Layer 9 of a small transformer language model trained on English Wikipedia (12 layers, counted from 0, width 96).
A neuron's activation on a vector x is GELU(weights . x), where the dot is the dot product.

Input weights of the MLP neurons that the questions are about. A number n stands for n times 0.0048.
n69: -11 24 -6 -26 -17 8 19 8 -18 -17 -40 19 18 -2 -12 0 21 -10 14 -21 25 12 4 -3 18 -26 11 -5 -15 4 -26 37 22 11 -3 23 27 29 -3 -36 -37 30 -8 -16 7 17 -3 -1 -2 7 -49 -31 -19 -33 -15 56 -32 6 3 17 7 -29 11 -8 42 -23 9 9 26 -8 9 -8 9 2 7 4 -7 46 -36 27 24 17 -13 26 31 -36 -17 28 -5 9 -27 -39 -20 -20 -8 11
n78: 6 1 -5 -4 14 -4 20 32 -23 -1 5 15 -21 -17 33 3 14 42 19 -10 16 -30 -19 28 -14 25 6 -5 -13 -20 18 -15 -25 36 -10 -25 34 -9 -25 -12 -7 1 -4 21 -34 -21 -10 -24 37 27 -29 17 -7 -43 4 41 18 30 -58 25 7 -11 -10 -16 -3 59 2 11 -11 34 24 -7 3 -8 -7 9 -10 -21 -14 -30 -29 7 8 -19 31 31 -11 -18 -30 -1 3 -21 8 9 -3 16
n81: 36 45 -21 28 3 -19 -14 3 12 16 -39 31 -22 31 -62 -14 -2 18 6 2 -11 -12 -5 14 -2 -14 34 -14 0 -45 6 -14 9 3 -33 -11 -13 -17 -28 23 -18 24 -27 25 31 5 40 -29 -21 -19 -1 -19 18 16 6 8 17 32 -2 22 -6 -19 11 -1 1 -18 1 45 -18 -7 -5 12 -11 15 4 9 -17 -7 -5 19 -25 8 -8 -45 10 13 -26 20 4 32 4 -18 -2 34 -2 19
n106: -1 -26 33 17 4 -13 12 14 10 -10 37 2 -2 11 -7 -27 9 40 -14 -4 21 -47 -5 29 -4 1 -30 32 3 -48 -1 -8 -13 -21 20 -3 21 5 9 -16 9 3 -21 -24 7 36 -20 -11 -18 -7 -25 7 9 -4 19 1 -6 29 9 18 -23 1 11 -19 3 -9 26 -10 -18 32 12 -10 -16 38 -37 18 -12 -19 95 3 -7 -31 -13 -11 -46 -23 11 -20 20 -21 -5 -10 8 15 -18 19
n108: -13 22 -18 0 3 -4 -2 29 -15 -11 -18 23 -4 19 12 1 32 17 -5 14 5 1 17 -68 12 1 -14 -27 36 -10 -4 -3 -33 4 9 -24 15 -23 -8 3 15 26 2 -17 -40 6 10 -16 -18 -19 -23 -4 15 3 38 15 6 23 35 13 -2 4 -8 -5 30 5 18 2 42 -20 6 -5 -1 -31 6 21 -50 -20 -22 -33 -22 37 -6 -17 45 -1 21 -4 44 0 3 -20 -3 14 -11 -9
n115: -16 19 -31 1 2 -17 20 -7 -35 10 -23 29 -9 36 -16 -34 10 16 23 5 -10 27 -12 24 -23 -2 15 -16 -2 18 9 19 -30 8 18 26 -31 -11 -8 -28 22 32 23 -16 -13 -19 34 -18 -38 19 45 36 -13 7 5 25 3 22 -20 -8 10 -35 -8 -4 -4 -1 12 -14 -24 -29 -7 -1 8 -17 -50 5 -35 44 -20 -21 3 17 21 17 -4 -31 20 -39 13 -6 2 29 -6 -6 12 32
n121: -12 23 26 -5 30 -17 4 12 11 -7 5 -1 -24 7 -6 -23 14 16 0 1 32 -39 -4 -6 -4 -8 5 -2 -8 -8 -18 50 31 27 1 -4 16 28 -40 12 -27 28 -22 3 19 -19 -4 -48 5 3 13 27 19 -15 -3 -4 -49 20 10 -23 -18 2 -22 35 -29 -10 -8 1 -5 4 1 -19 8 13 -17 -10 -15 -8 55 -14 -5 8 -26 -23 36 6 -4 7 1 -4 -30 4 -59 8 39 -12
n128: 28 22 9 41 -16 9 20 20 -20 21 -40 17 0 -16 -7 6 -5 8 -10 8 35 18 16 -13 -28 17 20 -28 11 -11 -20 16 9 -8 -17 11 12 4 -10 -25 -26 14 -56 -28 -4 7 -10 -2 -11 24 -15 25 -28 0 29 19 1 8 -36 -56 -11 -19 10 31 9 5 5 14 15 25 2 -35 -3 1 -2 7 -2 -21 12 22 -16 25 13 -15 -6 -9 -15 -37 27 -19 4 23 -4 -13 31 -48
n144: 27 36 -4 -4 -23 29 6 55 -14 -26 -1 5 -28 -16 6 4 -35 2 -24 51 -31 13 17 0 1 24 0 11 -11 13 18 25 11 -1 29 -3 -1 11 7 19 1 -1 21 -23 9 17 7 -12 14 -1 -30 4 -1 -29 -5 -14 -15 8 -8 14 0 3 -15 15 31 21 16 5 18 10 -48 2 -7 4 -16 27 7 18 -47 -5 -18 -5 -18 -6 5 -15 -4 -5 10 -35 -23 -19 -28 -19 -6 -18
n153: 41 0 -5 -9 33 3 40 26 -21 -27 -23 -27 -10 3 7 -10 1 43 -7 -33 -11 5 -12 35 0 -6 -21 4 -11 5 -18 -12 -40 27 8 41 -11 -4 13 21 26 29 13 -6 26 -4 -6 -16 11 -39 -16 40 -23 12 -9 -38 -7 -3 6 -8 5 15 29 11 -36 -13 -2 15 -24 -8 42 -7 -41 -3 -15 -6 -31 -32 -25 0 -13 27 14 -3 18 0 42 33 -16 24 -34 -49 27 0 30 21
n159: 35 27 -14 -10 11 8 20 27 7 14 -44 -1 -26 3 -1 8 5 -22 -2 9 2 -42 -6 -24 -31 -7 9 -5 -36 8 30 14 -17 3 -10 47 -23 -14 17 14 0 -1 25 14 -8 -28 38 -7 0 13 14 -18 -9 36 20 1 -8 11 -42 -1 -42 -1 -12 -10 27 48 -18 2 -2 -47 8 -6 -25 7 14 26 6 18 -4 1 -4 3 9 -9 -48 11 -24 22 -15 9 8 -20 -6 17 15 47
n177: 18 44 -14 -8 39 23 34 18 -7 42 38 15 -41 26 -37 -16 -11 -32 -35 -7 25 48 -9 -14 -7 -4 -5 -32 -27 15 22 2 5 -22 -13 -18 -4 10 -46 32 21 -17 0 17 -10 21 17 -13 -16 16 7 15 -35 -37 24 15 5 18 8 21 -23 -9 -5 -28 11 -21 -1 -7 -24 4 -4 8 -26 15 30 -40 22 -20 -17 16 4 7 -13 -6 30 19 33 7 -17 21 -26 -22 -5 -4 4 -26
n190: -14 -17 2 4 17 6 42 22 -19 10 -1 -9 7 21 7 -33 49 10 44 22 -24 -18 -11 -15 5 -28 11 19 18 5 -9 5 5 -24 -31 12 22 -15 35 -20 -39 -24 3 30 -51 17 31 -1 20 -51 -7 15 -7 -33 -2 52 -16 -10 0 -21 19 -15 -42 -33 18 3 13 -32 7 1 -1 39 -32 41 6 -24 -9 17 9 7 26 -29 20 34 -61 -16 -13 29 30 -1 -42 5 12 -13 -11 32
n201: 20 22 -20 -2 -23 25 11 -9 13 17 -33 19 -11 32 -20 23 10 -19 17 9 11 -11 -28 1 23 22 -25 -25 20 19 -29 10 -25 -2 -10 17 -28 4 -10 -19 -20 4 1 11 22 29 -7 21 -28 -51 21 -1 22 -27 -26 -24 20 6 -4 15 -17 -18 -20 -19 10 -19 -36 -1 3 15 23 27 6 28 9 46 -45 6 33 39 -13 4 -33 -15 -11 4 1 -18 3 7 4 -1 32 -23 30 -15
n211: -19 6 -7 -4 32 -18 13 56 1 -2 -20 27 -40 3 11 -25 33 -28 5 25 -11 29 -16 -19 -12 -17 -17 -25 5 9 -2 2 10 -1 50 3 -4 -16 -2 -14 -8 18 13 -36 11 14 1 -14 -3 -35 -2 -6 20 2 11 16 -13 -60 -21 3 5 -24 -2 24 4 -3 -9 24 -53 16 25 23 15 -14 -13 10 -8 48 2 2 30 19 -16 -13 -14 -36 67 -1 -13 20 12 -22 -15 10 -28 7
n220: 4 -18 -19 -6 7 27 -31 0 -2 1 -21 -12 12 -6 51 -10 -7 -1 22 35 -20 -3 -4 1 -30 14 30 -11 7 -38 7 10 22 9 9 -13 36 -9 26 -44 -17 -2 17 30 2 -24 -16 11 26 28 5 -10 4 -17 -18 -4 23 21 -13 -8 13 34 -23 -23 -30 -42 1 54 -29 -22 -23 9 -4 27 15 6 1 -6 -11 -12 -13 7 -18 -25 35 23 25 6 32 -27 -37 17 1 17 -22 -12
n235: 7 9 -25 -11 -1 52 -15 14 7 -13 21 -13 6 6 15 -17 10 -5 -23 22 -34 15 10 -10 35 4 -1 -21 -15 -1 -3 -38 6 5 5 -17 23 -11 21 38 22 -7 11 -5 34 12 25 16 -8 37 -12 13 -64 -42 7 36 29 6 43 0 0 31 -27 -12 -23 -41 45 0 13 -8 -10 0 -1 -14 -15 9 -22 8 11 22 13 -41 -15 -12 -26 -1 -8 -19 10 -1 -30 5 -41 -24 -38 55
n237: -1 28 6 -7 15 -33 6 3 -12 -2 43 24 31 10 35 -21 -3 19 -14 4 4 -1 2 4 -6 -4 14 16 -30 0 25 13 -16 -24 1 -24 54 6 -9 26 10 29 -7 5 -1 13 -26 4 -6 -12 -24 -8 -6 1 -13 -13 -1 -47 -42 -22 -44 -34 -5 -13 -15 30 13 41 13 -22 -1 -2 -36 42 -22 -13 -1 -3 -15 45 26 -27 25 20 17 -16 0 -11 14 -9 10 4 -36 -1 5 1
n239: 10 -7 5 -22 35 -28 -21 26 -29 6 -44 -4 -20 1 5 36 21 -26 12 1 13 12 -27 -45 29 -11 -15 -16 65 5 8 17 -35 26 33 7 -9 29 5 -16 -26 -33 14 -1 1 -16 -1 7 -21 -15 -37 -33 27 22 -7 -11 24 -31 -10 41 -2 -1 -15 -6 -24 -21 5 11 -2 -16 -14 10 6 -7 22 23 17 11 -10 -2 -16 9 15 -8 17 6 15 7 -11 -10 23 15 19 0 8 9
n280: 6 19 -6 11 6 -9 -4 43 -3 1 -3 28 -13 34 -5 12 3 13 7 -2 -19 24 -32 -5 8 18 -29 -4 33 30 13 -2 -28 -8 9 -29 4 -13 17 7 9 32 -46 -28 -10 -2 27 14 -8 -11 -9 -6 15 -16 -30 -1 19 -16 -20 5 -13 6 -65 9 -19 -7 34 10 3 7 -27 8 -45 -18 -23 -26 18 -29 50 -33 -22 11 20 -1 -8 -14 72 15 16 14 12 -9 -37 4 24 -15
n283: 37 5 19 -13 -22 3 -13 22 -19 30 -24 -2 -12 -13 25 -13 9 -9 1 3 -39 19 -12 1 -6 10 -8 7 -6 -5 -25 -12 -7 11 -49 -2 38 -22 22 11 -8 -5 16 -52 10 22 -13 -7 -25 -20 26 20 26 38 5 -9 20 -6 13 -37 20 10 -28 30 -29 -4 1 -36 5 12 7 -37 -3 -28 -30 17 8 20 -20 19 22 17 20 12 -10 28 28 19 24 -45 -28 -4 1 23 -11 -3
n315: -7 4 -6 21 26 18 5 3 -9 37 -9 -1 46 10 -13 -1 -27 6 -4 22 3 10 -5 -6 -1 -31 -8 9 17 2 20 24 -12 -8 -24 27 15 -1 38 -24 0 8 12 -31 13 -19 -24 -6 -37 -17 3 -31 8 81 -15 22 -24 -9 -13 -20 -10 6 -14 -33 28 -32 30 37 31 -14 -22 24 -34 6 1 5 9 -14 23 -10 10 -26 -17 13 3 -32 -28 51 -22 1 0 -9 3 -21 -25 3
n328: -13 3 6 -18 25 16 -7 8 -6 -14 -8 13 -8 -5 -6 4 18 -3 -20 5 18 3 -50 -13 20 47 18 -4 2 8 17 -31 -14 29 -7 8 -49 -14 -3 8 -63 -47 -1 37 -18 -32 13 11 21 -17 2 0 21 10 14 -10 7 -11 6 7 -20 28 -12 -25 -4 12 44 23 24 -10 -21 -19 8 24 -37 14 -4 27 -12 -16 -1 15 -10 11 46 37 -37 -19 20 -12 -23 -24 -13 -9 42 1
n349: -31 15 20 -11 20 -23 1 16 8 5 -36 18 5 -12 -1 -14 -3 -1 13 11 23 -39 -30 -41 -4 -21 15 -11 -18 -17 19 -13 42 28 1 8 19 17 -14 -40 -12 18 15 -5 13 -73 -24 19 5 24 14 -16 22 7 32 25 -1 -20 -32 -3 -30 22 -12 20 -5 24 -12 22 17 -33 15 2 12 -25 19 -1 -17 -3 -28 -18 -5 26 27 35 -33 -3 13 -4 -16 -26 -25 1 43 26 24 1
n375: -22 19 -38 64 20 -16 12 10 -41 6 14 6 -43 48 -17 -14 -3 25 6 31 -21 -17 -1 -34 41 -6 -20 5 46 -15 -34 40 -1 -1 18 -48 34 18 -36 25 6 -8 -14 12 9 -3 -22 -4 10 14 13 2 3 13 11 63 -25 -12 -2 14 -25 24 -18 2 -15 -9 -35 1 -34 3 32 8 8 -8 2 -18 -15 10 45 -4 11 4 25 -46 4 -15 -15 11 7 -1 -11 -7 -1 -18 14 35

Each question shows a token from some text and the vector x that enters the MLP there. A number n stands for n times 0.076.

"di": 17 -13 4 2 -18 -19 -6 2 14 19 -8 6 7 -12 16 24 25 -8 -30 10 12 28 30 -4 5 15 -11 0 -9 12 -21 -20 4 12 -19 11 4 -3 -10 -5 -9 15 18 19 -31 -7 20 6 -11 32 5 4 -1 -28 7 -32 0 1 10 29 24 -7 9 10 -1 8 7 9 -16 18 -12 -14 9 -4 -23 -12 3 -43 -10 6 -18 31 8 1 5 -3 -8 -7 -33 18 31 -14 -13 -21 -26 -28
The neuron with the highest activation: n78

"yn": 12 5 2 11 -14 -3 -4 -12 -1 -2 15 3 11 -10 2 18 -2 -27 -3 27 22 15 6 -21 13 7 -23 -5 -2 -10 -25 -12 11 -5 -4 9 -40 -5 18 -12 -23 11 17 0 -12 5 9 -13 -6 -2 -11 5 -7 16 11 -38 1 24 18 16 17 -24 -2 14 12 -12 24 -3 -5 18 -15 -3 23 -31 22 -5 2 -59 3 -6 2 9 7 -16 10 -10 8 5 -27 -12 55 3 -5 3 6 9
Which neuron fires most, and how strongly? n108, at about 1.6

"r": 16 13 -7 8 -20 0 -11 -28 12 30 8 -2 -8 -11 13 20 10 10 -5 -2 9 15 23 -7 19 -13 -31 15 -5 -4 -10 -10 19 10 16 25 -13 -13 4 -16 -15 -4 -17 8 -23 -11 -1 6 3 -6 -9 0 -16 -14 -12 -22 10 13 18 12 10 0 9 2 -11 -8 13 17 -5 8 -20 -7 3 -46 -17 14 -4 -56 38 39 -7 0 -7 24 -12 8 -21 8 0 5 32 23 -3 -5 1 -17
The neuron with the highest activation: n128

" and": -9 31 -6 -3 10 -6 -46 -12 23 12 10 29 -4 -23 -3 9 -13 36 -31 -31 14 -11 8 -1 -6 18 -23 9 2 23 26 12 1 22 -18 11 -24 2 -1 -14 11 8 19 8 -4 11 -15 2 24 41 -51 -22 2 13 24 -2 -4 -4 5 -26 17 -8 -7 -1 5 -6 -14 -1 -3 -9 -9 2 -2 -1 13 -17 9 -11 -12 -8 6 -19 -10 7 -5 14 2 2 -14 0 -2 -4 9 16 -1 5
The neuron with the highest activation: n349

" scores": -14 2 17 -15 -27 3 -19 15 -8 13 4 -23 6 11 5 5 14 1 -1 1 1 8 15 18 -4 5 -6 3 8 7 -13 -10 -16 5 3 -19 -25 19 -22 -13 1 -7 33 -32 -22 53 33 13 23 19 5 7 -16 17 0 13 14 -20 10 -6 12 -27 -31 8 19 -15 -19 -18 10 -11 1 5 3 -23 -7 -4 -29 13 23 18 -6 16 16 14 -24 -20 19 -28 8 -28 2 3 1 13 3 -3
Which neuron fires most, and how strongly? n115, at about 2.8

"ish": 24 10 7 14 -1 -3 -5 -6 -4 6 -8 0 19 10 13 18 2 -6 -10 22 19 34 27 -4 10 -14 -32 -18 -7 -6 -18 -10 -7 -6 5 1 -17 -7 15 -1 -12 7 11 10 -3 -8 -27 -10 1 16 -19 -5 -8 34 24 -29 -5 16 13 -7 18 -16 -23 19 18 -11 1 6 -5 26 -11 -14 -3 -27 26 -2 -13 -60 15 -6 17 12 -15 -3 -7 -2 6 8 -29 8 41 3 -8 2 -20 -16
The neuron with the highest activation: n315

"ious": 13 2 -4 9 12 12 -60 0 26 -18 13 35 -20 -6 4 -2 -12 -22 6 -6 -11 11 0 11 -11 -20 -29 10 17 -1 -8 -12 -15 11 0 7 -25 -5 10 -5 -13 -29 2 4 -20 -5 12 -2 -9 1 -21 16 10 -6 34 2 2 18 33 -4 27 -13 -17 13 -10 22 -1 16 11 2 -28 19 -1 19 -4 6 9 -44 21 7 9 13 -5 9 -4 -4 5 -1 -27 4 15 -1 -1 16 -22 2
Which three neurons fire most, strongest first? n280, n239, n106

"Ste": -13 17 13 19 9 -2 0 1 4 11 19 -20 -28 -9 10 -18 3 -22 16 -14 -8 19 14 -31 -9 -5 -17 -14 -1 -6 -2 -16 15 -15 -3 1 -38 -21 13 -7 2 -6 -1 15 -2 23 -2 -1 23 38 -8 -21 -6 -9 -15 -10 -8 3 -12 3 19 -3 -8 -19 15 6 28 6 -10 -3 -14 -10 26 0 9 -14 -21 -32 7 32 7 -7 -13 8 -29 23 19 30 -13 18 41 18 14 14 -24 13
The neuron with the highest activation: n177

" girl": 13 17 -1 5 36 3 -30 -4 18 -3 -8 13 -11 -4 -2 5 11 -3 14 1 -22 17 -11 10 -20 -11 -26 -23 -7 12 -8 -15 2 -9 -30 -8 3 6 5 27 -5 -10 1 -13 11 4 -18 14 20 12 -36 27 -3 24 19 25 -10 -3 12 -15 31 -5 -10 4 14 -8 -24 26 -15 22 -25 -25 26 -23 -4 0 4 -27 13 15 -7 9 -12 -3 -3 1 12 -1 -36 9 14 29 14 5 -31 -3
The neuron with the highest activation: n211

"d": 27 17 0 3 -3 -13 -35 -8 24 -7 -4 30 -3 8 -1 10 -2 10 -17 -6 12 22 -2 -22 -5 -20 -47 2 -2 -10 -7 5 -10 -2 17 15 -19 -5 -11 8 -9 22 -13 24 -11 17 -2 2 6 1 -12 -10 -10 14 16 -5 8 23 12 -4 22 3 -2 9 -6 -5 -10 19 4 5 -1 13 3 -9 -8 0 -8 -62 26 26 4 22 -11 -5 -17 20 -34 13 -22 -20 23 13 19 -1 -22 -12
The neuron with the highest activation: n81

" |": 2 -8 7 -5 1 3 -71 -5 1 14 4 2 -2 2 -16 -18 -10 -4 -9 -22 11 1 26 -12 38 -13 -1 2 11 6 -1 -24 2 -18 -3 2 -23 23 12 -5 14 12 15 13 0 8 17 -13 25 26 -7 -6 -11 -3 17 3 1 -2 -12 13 13 2 3 14 49 -11 -17 -10 -13 21 -9 18 2 -21 -2 -17 -3 2 -8 3 22 9 -33 3 8 -4 -2 -4 -9 -15 -27 14 26 12 -14 -15
Which three neurons fire most, strongest first? n177, n69, n235

" Beck": 0 -1 9 -9 -5 5 -17 3 -1 -4 1 16 -16 -4 13 28 8 -9 -8 3 12 11 -5 -24 1 2 -26 -8 26 -14 -26 -32 -15 -21 0 -17 -4 -10 11 -26 -11 5 -2 10 -3 -8 25 -3 7 14 6 17 -18 9 1 6 10 -2 7 -12 18 5 -39 23 22 9 10 30 22 -1 -7 -7 18 -35 -2 3 -27 -39 18 18 16 9 -9 20 -20 -11 4 8 8 -10 59 5 15 -13 -14 -8
The neuron with the highest activation: n108

" Na": 16 3 14 6 10 5 -4 24 14 -19 -13 -3 2 -6 1 12 1 7 -20 22 -3 11 35 -9 2 18 -20 -3 8 -4 -3 -23 27 -6 5 8 -37 -6 -11 16 -10 -10 -6 23 -6 -16 8 18 17 21 -3 -18 14 13 -4 -26 5 -12 -7 10 13 0 -15 -5 37 -2 2 24 -10 20 -37 0 0 -8 -28 8 -9 -33 13 -1 -13 -7 -24 14 8 -14 -12 12 -26 -15 42 3 39 -27 -14 -23
Which neuron fires most, and how strongly? n144, at about 2.3

"which": 1 35 13 -2 17 -19 -51 -2 16 13 38 27 6 11 0 9 -17 17 -31 -28 -1 -15 -3 12 -3 2 -23 25 -6 11 8 1 0 -13 -14 -1 2 2 -3 -3 7 1 6 8 13 -8 -1 47 8 7 -46 -2 -11 7 -7 1 2 0 15 -21 8 10 -24 -16 -29 37 -18 23 -6 -10 -8 -3 -1 -1 14 8 -13 -31 -18 6 4 -7 -2 23 -10 -9 12 -3 1 5 4 0 2 2 3 7
Which neuron fires most, and how strongly? n237, at about 3.5

" Sm": 10 17 15 -18 -5 6 -29 37 4 -9 -31 7 -2 -1 10 5 4 -24 -25 -11 11 10 2 -24 -11 31 -14 10 19 -12 -10 -7 7 -12 -8 -15 -40 -8 3 -7 -4 7 7 18 -13 -4 9 21 9 38 10 -27 -2 11 -8 -5 1 -1 -10 21 -15 -21 -22 15 41 8 -20 14 -3 -1 -19 -4 3 -9 1 1 -9 -28 -5 10 15 7 -4 -14 2 24 6 22 -11 -3 58 -1 13 -1 -8 2
Which three neurons fire most, strongest first? n159, n239, n108

",": -21 -16 -24 -10 -7 11 -65 8 -11 19 -20 9 -3 -18 -21 -3 8 3 -6 -33 31 17 11 2 6 0 4 13 6 23 6 -10 3 -7 -12 -1 -19 -9 6 -11 -5 14 -11 0 10 16 1 1 19 16 -71 3 -2 -3 17 14 -4 3 7 5 11 -24 11 18 14 13 1 28 5 -5 -7 3 -1 -8 -3 -8 5 -12 -1 3 20 7 -11 22 17 -1 7 -13 0 -9 16 -2 17 17 -7 8
Which neuron fires most, and how strongly? n69, at about 2.9

" famous": -25 -1 -1 -9 40 18 -48 4 26 -28 6 19 -8 -21 13 8 -27 11 -7 -11 -23 14 -4 2 -14 -1 -30 -8 11 -7 5 3 18 -21 -23 19 -18 4 11 -2 9 0 -5 0 7 13 -2 1 17 9 -34 36 -4 -2 15 -1 0 -6 22 -3 38 10 -10 -10 -2 -15 -25 -15 1 27 -20 -8 -10 7 -10 -15 23 -6 7 11 -5 26 2 3 8 6 9 7 -5 -7 5 32 13 2 -30 -3
Which three neurons fire most, strongest first? n220, n235, n283

"nd": 23 -14 9 8 2 7 -8 7 14 27 0 14 -7 9 8 10 12 0 0 -12 19 6 4 24 -11 -7 -15 21 3 18 -21 -30 30 5 -8 16 -27 13 0 38 -1 15 6 -3 4 -7 7 -3 25 15 -12 0 3 3 -3 -29 -23 8 39 -3 0 -9 -24 -3 -7 -24 -19 -35 6 -20 14 -2 4 -17 -10 -26 7 -49 -5 -14 -3 12 -24 -11 3 30 16 -24 -3 -4 -6 12 -21 36 -1 1
Which neuron fires most, and how strongly? n121, at about 2.4

" whom": 3 18 11 10 37 -6 -35 -3 19 6 17 10 5 3 -12 -13 -18 4 -15 -17 13 -23 -3 6 1 -3 -30 2 -9 15 -3 -11 0 5 -35 -13 1 3 -8 16 -1 12 30 1 17 2 5 24 6 15 -67 0 0 9 15 -23 -3 -5 11 -15 -6 -18 -16 -6 -6 28 -1 37 -11 4 -13 0 16 18 12 2 -2 -20 -9 -9 9 4 -19 3 -3 9 12 7 -32 -15 13 20 7 26 -5 -8
The neuron with the highest activation: n237

" Source": 2 -4 12 -8 -19 -4 -4 4 -18 15 -1 3 18 17 7 4 6 -13 12 -9 -28 8 22 24 8 1 9 10 -12 12 0 -15 8 -12 6 8 -13 -7 -10 -2 -10 -17 7 -23 -26 40 29 -2 -12 4 17 14 -13 5 -7 -32 18 4 21 -11 12 -46 4 20 0 -4 -18 -18 -8 21 -19 35 17 -17 3 0 -51 18 2 4 -17 -4 38 19 -9 9 14 -6 -34 -20 -1 5 -2 13 -2 -8
The two highest activations, in order: n115, n283

" an": -17 -19 11 2 38 -11 -59 -10 29 -6 -14 3 -13 -22 8 12 3 19 9 -1 0 -13 4 -14 -30 16 -20 17 -10 -6 2 7 9 -16 -13 19 -19 -16 18 2 -5 20 9 26 -4 0 10 -4 11 20 -16 -7 4 20 5 15 -5 -6 36 -18 25 17 -20 7 11 -12 -3 0 24 -6 -15 26 -10 -10 13 -20 -5 -4 -1 3 13 -16 -11 7 19 -1 -6 14 -36 -9 -18 17 28 -10 -10 -2
Which three neurons fire most, strongest first? n315, n220, n349

"Mar": 9 -4 6 -11 24 6 -10 -8 18 13 8 9 -7 -21 1 33 17 -1 -3 3 -17 6 10 -3 2 -8 -20 2 6 -6 10 -18 64 -14 -15 -10 -16 -21 -12 -13 7 -6 -7 12 -35 21 2 19 -2 20 -15 -5 6 3 -3 -25 6 -11 -4 -3 2 6 -24 2 15 -12 22 14 -1 -3 -9 -10 11 -36 -13 -16 -36 -35 17 3 -8 5 -9 4 30 11 15 21 -4 -8 52 -3 15 -9 1 2
The neuron with the highest activation: n280

"ti": 11 -13 3 -3 -5 0 5 -13 10 6 -5 -5 -26 -21 29 7 29 -2 -6 6 9 19 41 1 12 -3 -15 -15 -7 11 -15 -12 -13 -26 -13 10 -2 2 4 5 2 -3 8 27 -28 9 -2 7 25 -1 -8 27 -18 -28 -3 -16 -12 -10 54 12 9 -7 24 5 1 -16 12 13 -11 24 -23 21 15 10 -15 -2 -15 -44 -15 -6 20 27 1 9 -15 7 -1 -4 -28 14 19 -1 -16 -18 -32 -5
The neuron with the highest activation: n235

":": 13 6 3 -11 3 0 -37 2 15 0 -29 -16 0 -7 -18 -10 1 14 6 -19 30 15 17 -26 7 -11 -1 12 -35 4 -13 15 10 -4 -16 27 -25 3 8 12 1 15 -9 23 -24 10 25 6 9 15 -14 20 -12 -8 6 -5 1 4 24 28 27 -23 20 -9 33 -21 -11 -1 9 -15 -40 -18 -13 -7 -18 0 -26 1 20 18 -10 19 -9 5 12 10 16 -5 -17 -15 0 22 25 -2 -21 -10
The neuron with the highest activation: n69

" He": -20 18 18 1 14 -6 -14 -6 5 -5 -8 12 8 -10 25 16 8 9 -13 -6 -5 13 6 -10 -15 20 -32 7 28 15 10 -10 9 -24 7 -15 -30 1 16 -8 -11 15 -7 24 0 -4 5 3 43 23 -19 -21 7 7 -12 -10 1 -7 -17 6 -8 -24 -10 15 15 18 4 25 10 14 -12 -23 11 -28 1 4 -26 -48 3 11 -8 -17 -29 19 -26 13 13 12 -26 8 35 -8 2 6 -10 11
The neuron with the highest activation: n280

"mar": 16 -4 -1 11 2 14 -33 -19 29 21 2 4 -8 5 -3 9 20 5 9 10 11 23 24 15 13 28 8 4 2 2 -3 -13 -4 9 -16 1 -29 30 -14 -2 -14 -43 7 21 -24 10 -14 2 4 -3 2 27 -8 9 -9 -18 5 -8 45 8 -8 -10 -52 11 -6 -5 -27 2 -6 13 -4 11 18 -3 -21 -35 17 -35 3 0 11 11 -21 -3 12 11 -12 -11 -5 2 4 10 -7 -1 -21 -18
Which three neurons fire most, strongest first? n328, n177, n201

"add": 22 1 -8 8 -3 28 -24 -24 20 15 1 0 -22 -7 -1 1 -6 -6 7 -17 -11 19 19 -14 12 -3 -3 -5 2 -13 -11 -17 21 -1 -5 12 -6 -30 31 7 -9 -11 -12 19 -11 0 24 -1 0 21 8 11 8 17 -9 -11 -8 3 -11 -8 30 24 -30 10 -3 16 -12 -21 0 -22 -8 -1 -7 -30 12 -8 6 -59 -22 13 24 17 -12 -7 1 25 4 19 2 -11 38 -5 21 13 -4 -18
Which three neurons fire most, strongest first? n283, n220, n159

"\n\n": -4 23 -7 1 19 13 -46 31 36 6 32 6 -5 -8 -7 3 5 34 -27 -2 -2 3 37 -6 11 30 -19 -14 2 19 -11 -10 -15 -17 -29 4 -24 -2 2 -13 33 -4 -18 -14 10 -3 10 2 29 20 -13 -18 -5 3 4 2 -12 0 38 -11 -13 -14 6 30 2 -11 -4 24 0 -12 -23 7 -5 -9 18 -1 -2 -10 -4 -6 -14 -2 -14 -12 16 -8 -15 8 -5 -7 -25 10 7 9 -16 -2
Which neuron fires most, and how strongly? n235, at about 2.3

" son": 0 12 12 2 27 -3 -13 -4 32 -8 -7 22 4 -19 -1 9 -17 -1 9 5 -10 29 -5 -18 -5 4 -22 -15 -3 17 2 2 23 -15 -15 11 17 -2 -3 31 -27 -11 -8 14 11 7 9 10 19 18 -52 6 -14 8 21 -11 -13 -6 23 -9 15 7 -21 6 5 -14 -13 12 -4 8 -39 -11 8 -15 2 -5 -9 -33 33 9 5 11 -14 -1 27 -8 9 -2 -32 -18 4 24 10 14 -25 -24
The neuron with the highest activation: n177

" Da": -4 -6 23 -3 13 9 -23 11 16 -19 5 -27 7 -5 10 6 7 -16 0 30 8 16 9 -32 2 8 -4 -4 -1 -4 -6 -6 6 -15 -8 15 -24 -16 -6 -5 -8 11 0 33 -16 4 6 19 31 9 -3 -8 23 3 -8 -16 -13 7 -8 25 22 1 -18 -6 31 -3 13 8 -6 25 -12 0 11 -2 -12 -11 -35 -39 -3 18 -11 3 -25 -3 -10 3 4 5 -24 -26 49 9 34 0 -28 -16
The neuron with the highest activation: n220

"|": 1 12 7 18 1 3 -77 -14 0 4 28 -1 1 -6 -8 11 23 -7 3 -10 -23 -7 18 13 19 -5 -8 -23 5 16 -8 -11 5 -2 4 26 -21 -4 -2 -17 5 23 8 27 0 2 4 -3 27 25 1 -27 -11 31 -5 8 -6 -10 0 10 -4 -15 25 23 22 -5 -31 -17 -26 1 0 8 2 -35 14 -3 -11 -9 12 -7 6 0 6 2 14 21 -1 1 -8 -24 -21 5 4 5 -4 -11
Which neuron fires most, and how strongly? n375, at about 0.36

"=": -10 0 7 1 -2 2 -59 -4 40 -10 38 -14 -14 -5 -22 -4 11 16 -8 0 5 9 -2 11 19 47 5 -13 15 33 -1 -20 2 6 -4 20 -13 11 7 -6 8 14 4 6 -14 -6 -17 -3 17 26 -3 -13 -22 2 -12 3 18 6 29 -2 1 3 22 3 5 -9 -16 -3 -8 -13 -15 -1 -2 -33 15 1 -4 -41 11 0 -16 -2 -9 -1 5 27 6 8 -6 -3 -36 15 -3 -4 -6 -11
Which neuron fires most, and how strongly? n235, at about 1.9

" common": 2 0 4 -9 8 -5 -77 27 18 -14 11 25 -7 1 19 -5 -4 -7 -14 -12 -17 8 -1 -9 -22 -10 -29 1 -10 10 -24 2 -4 -9 7 20 -16 24 9 8 -16 -3 -10 0 1 2 -3 -3 2 -12 -34 21 3 11 18 1 -2 -8 16 -12 12 17 -23 15 -12 9 5 17 5 18 -13 20 33 -6 -2 3 23 -10 -19 7 13 22 0 4 -18 8 3 -1 -27 -1 17 24 8 7 -22 -1
The neuron with the highest activation: n211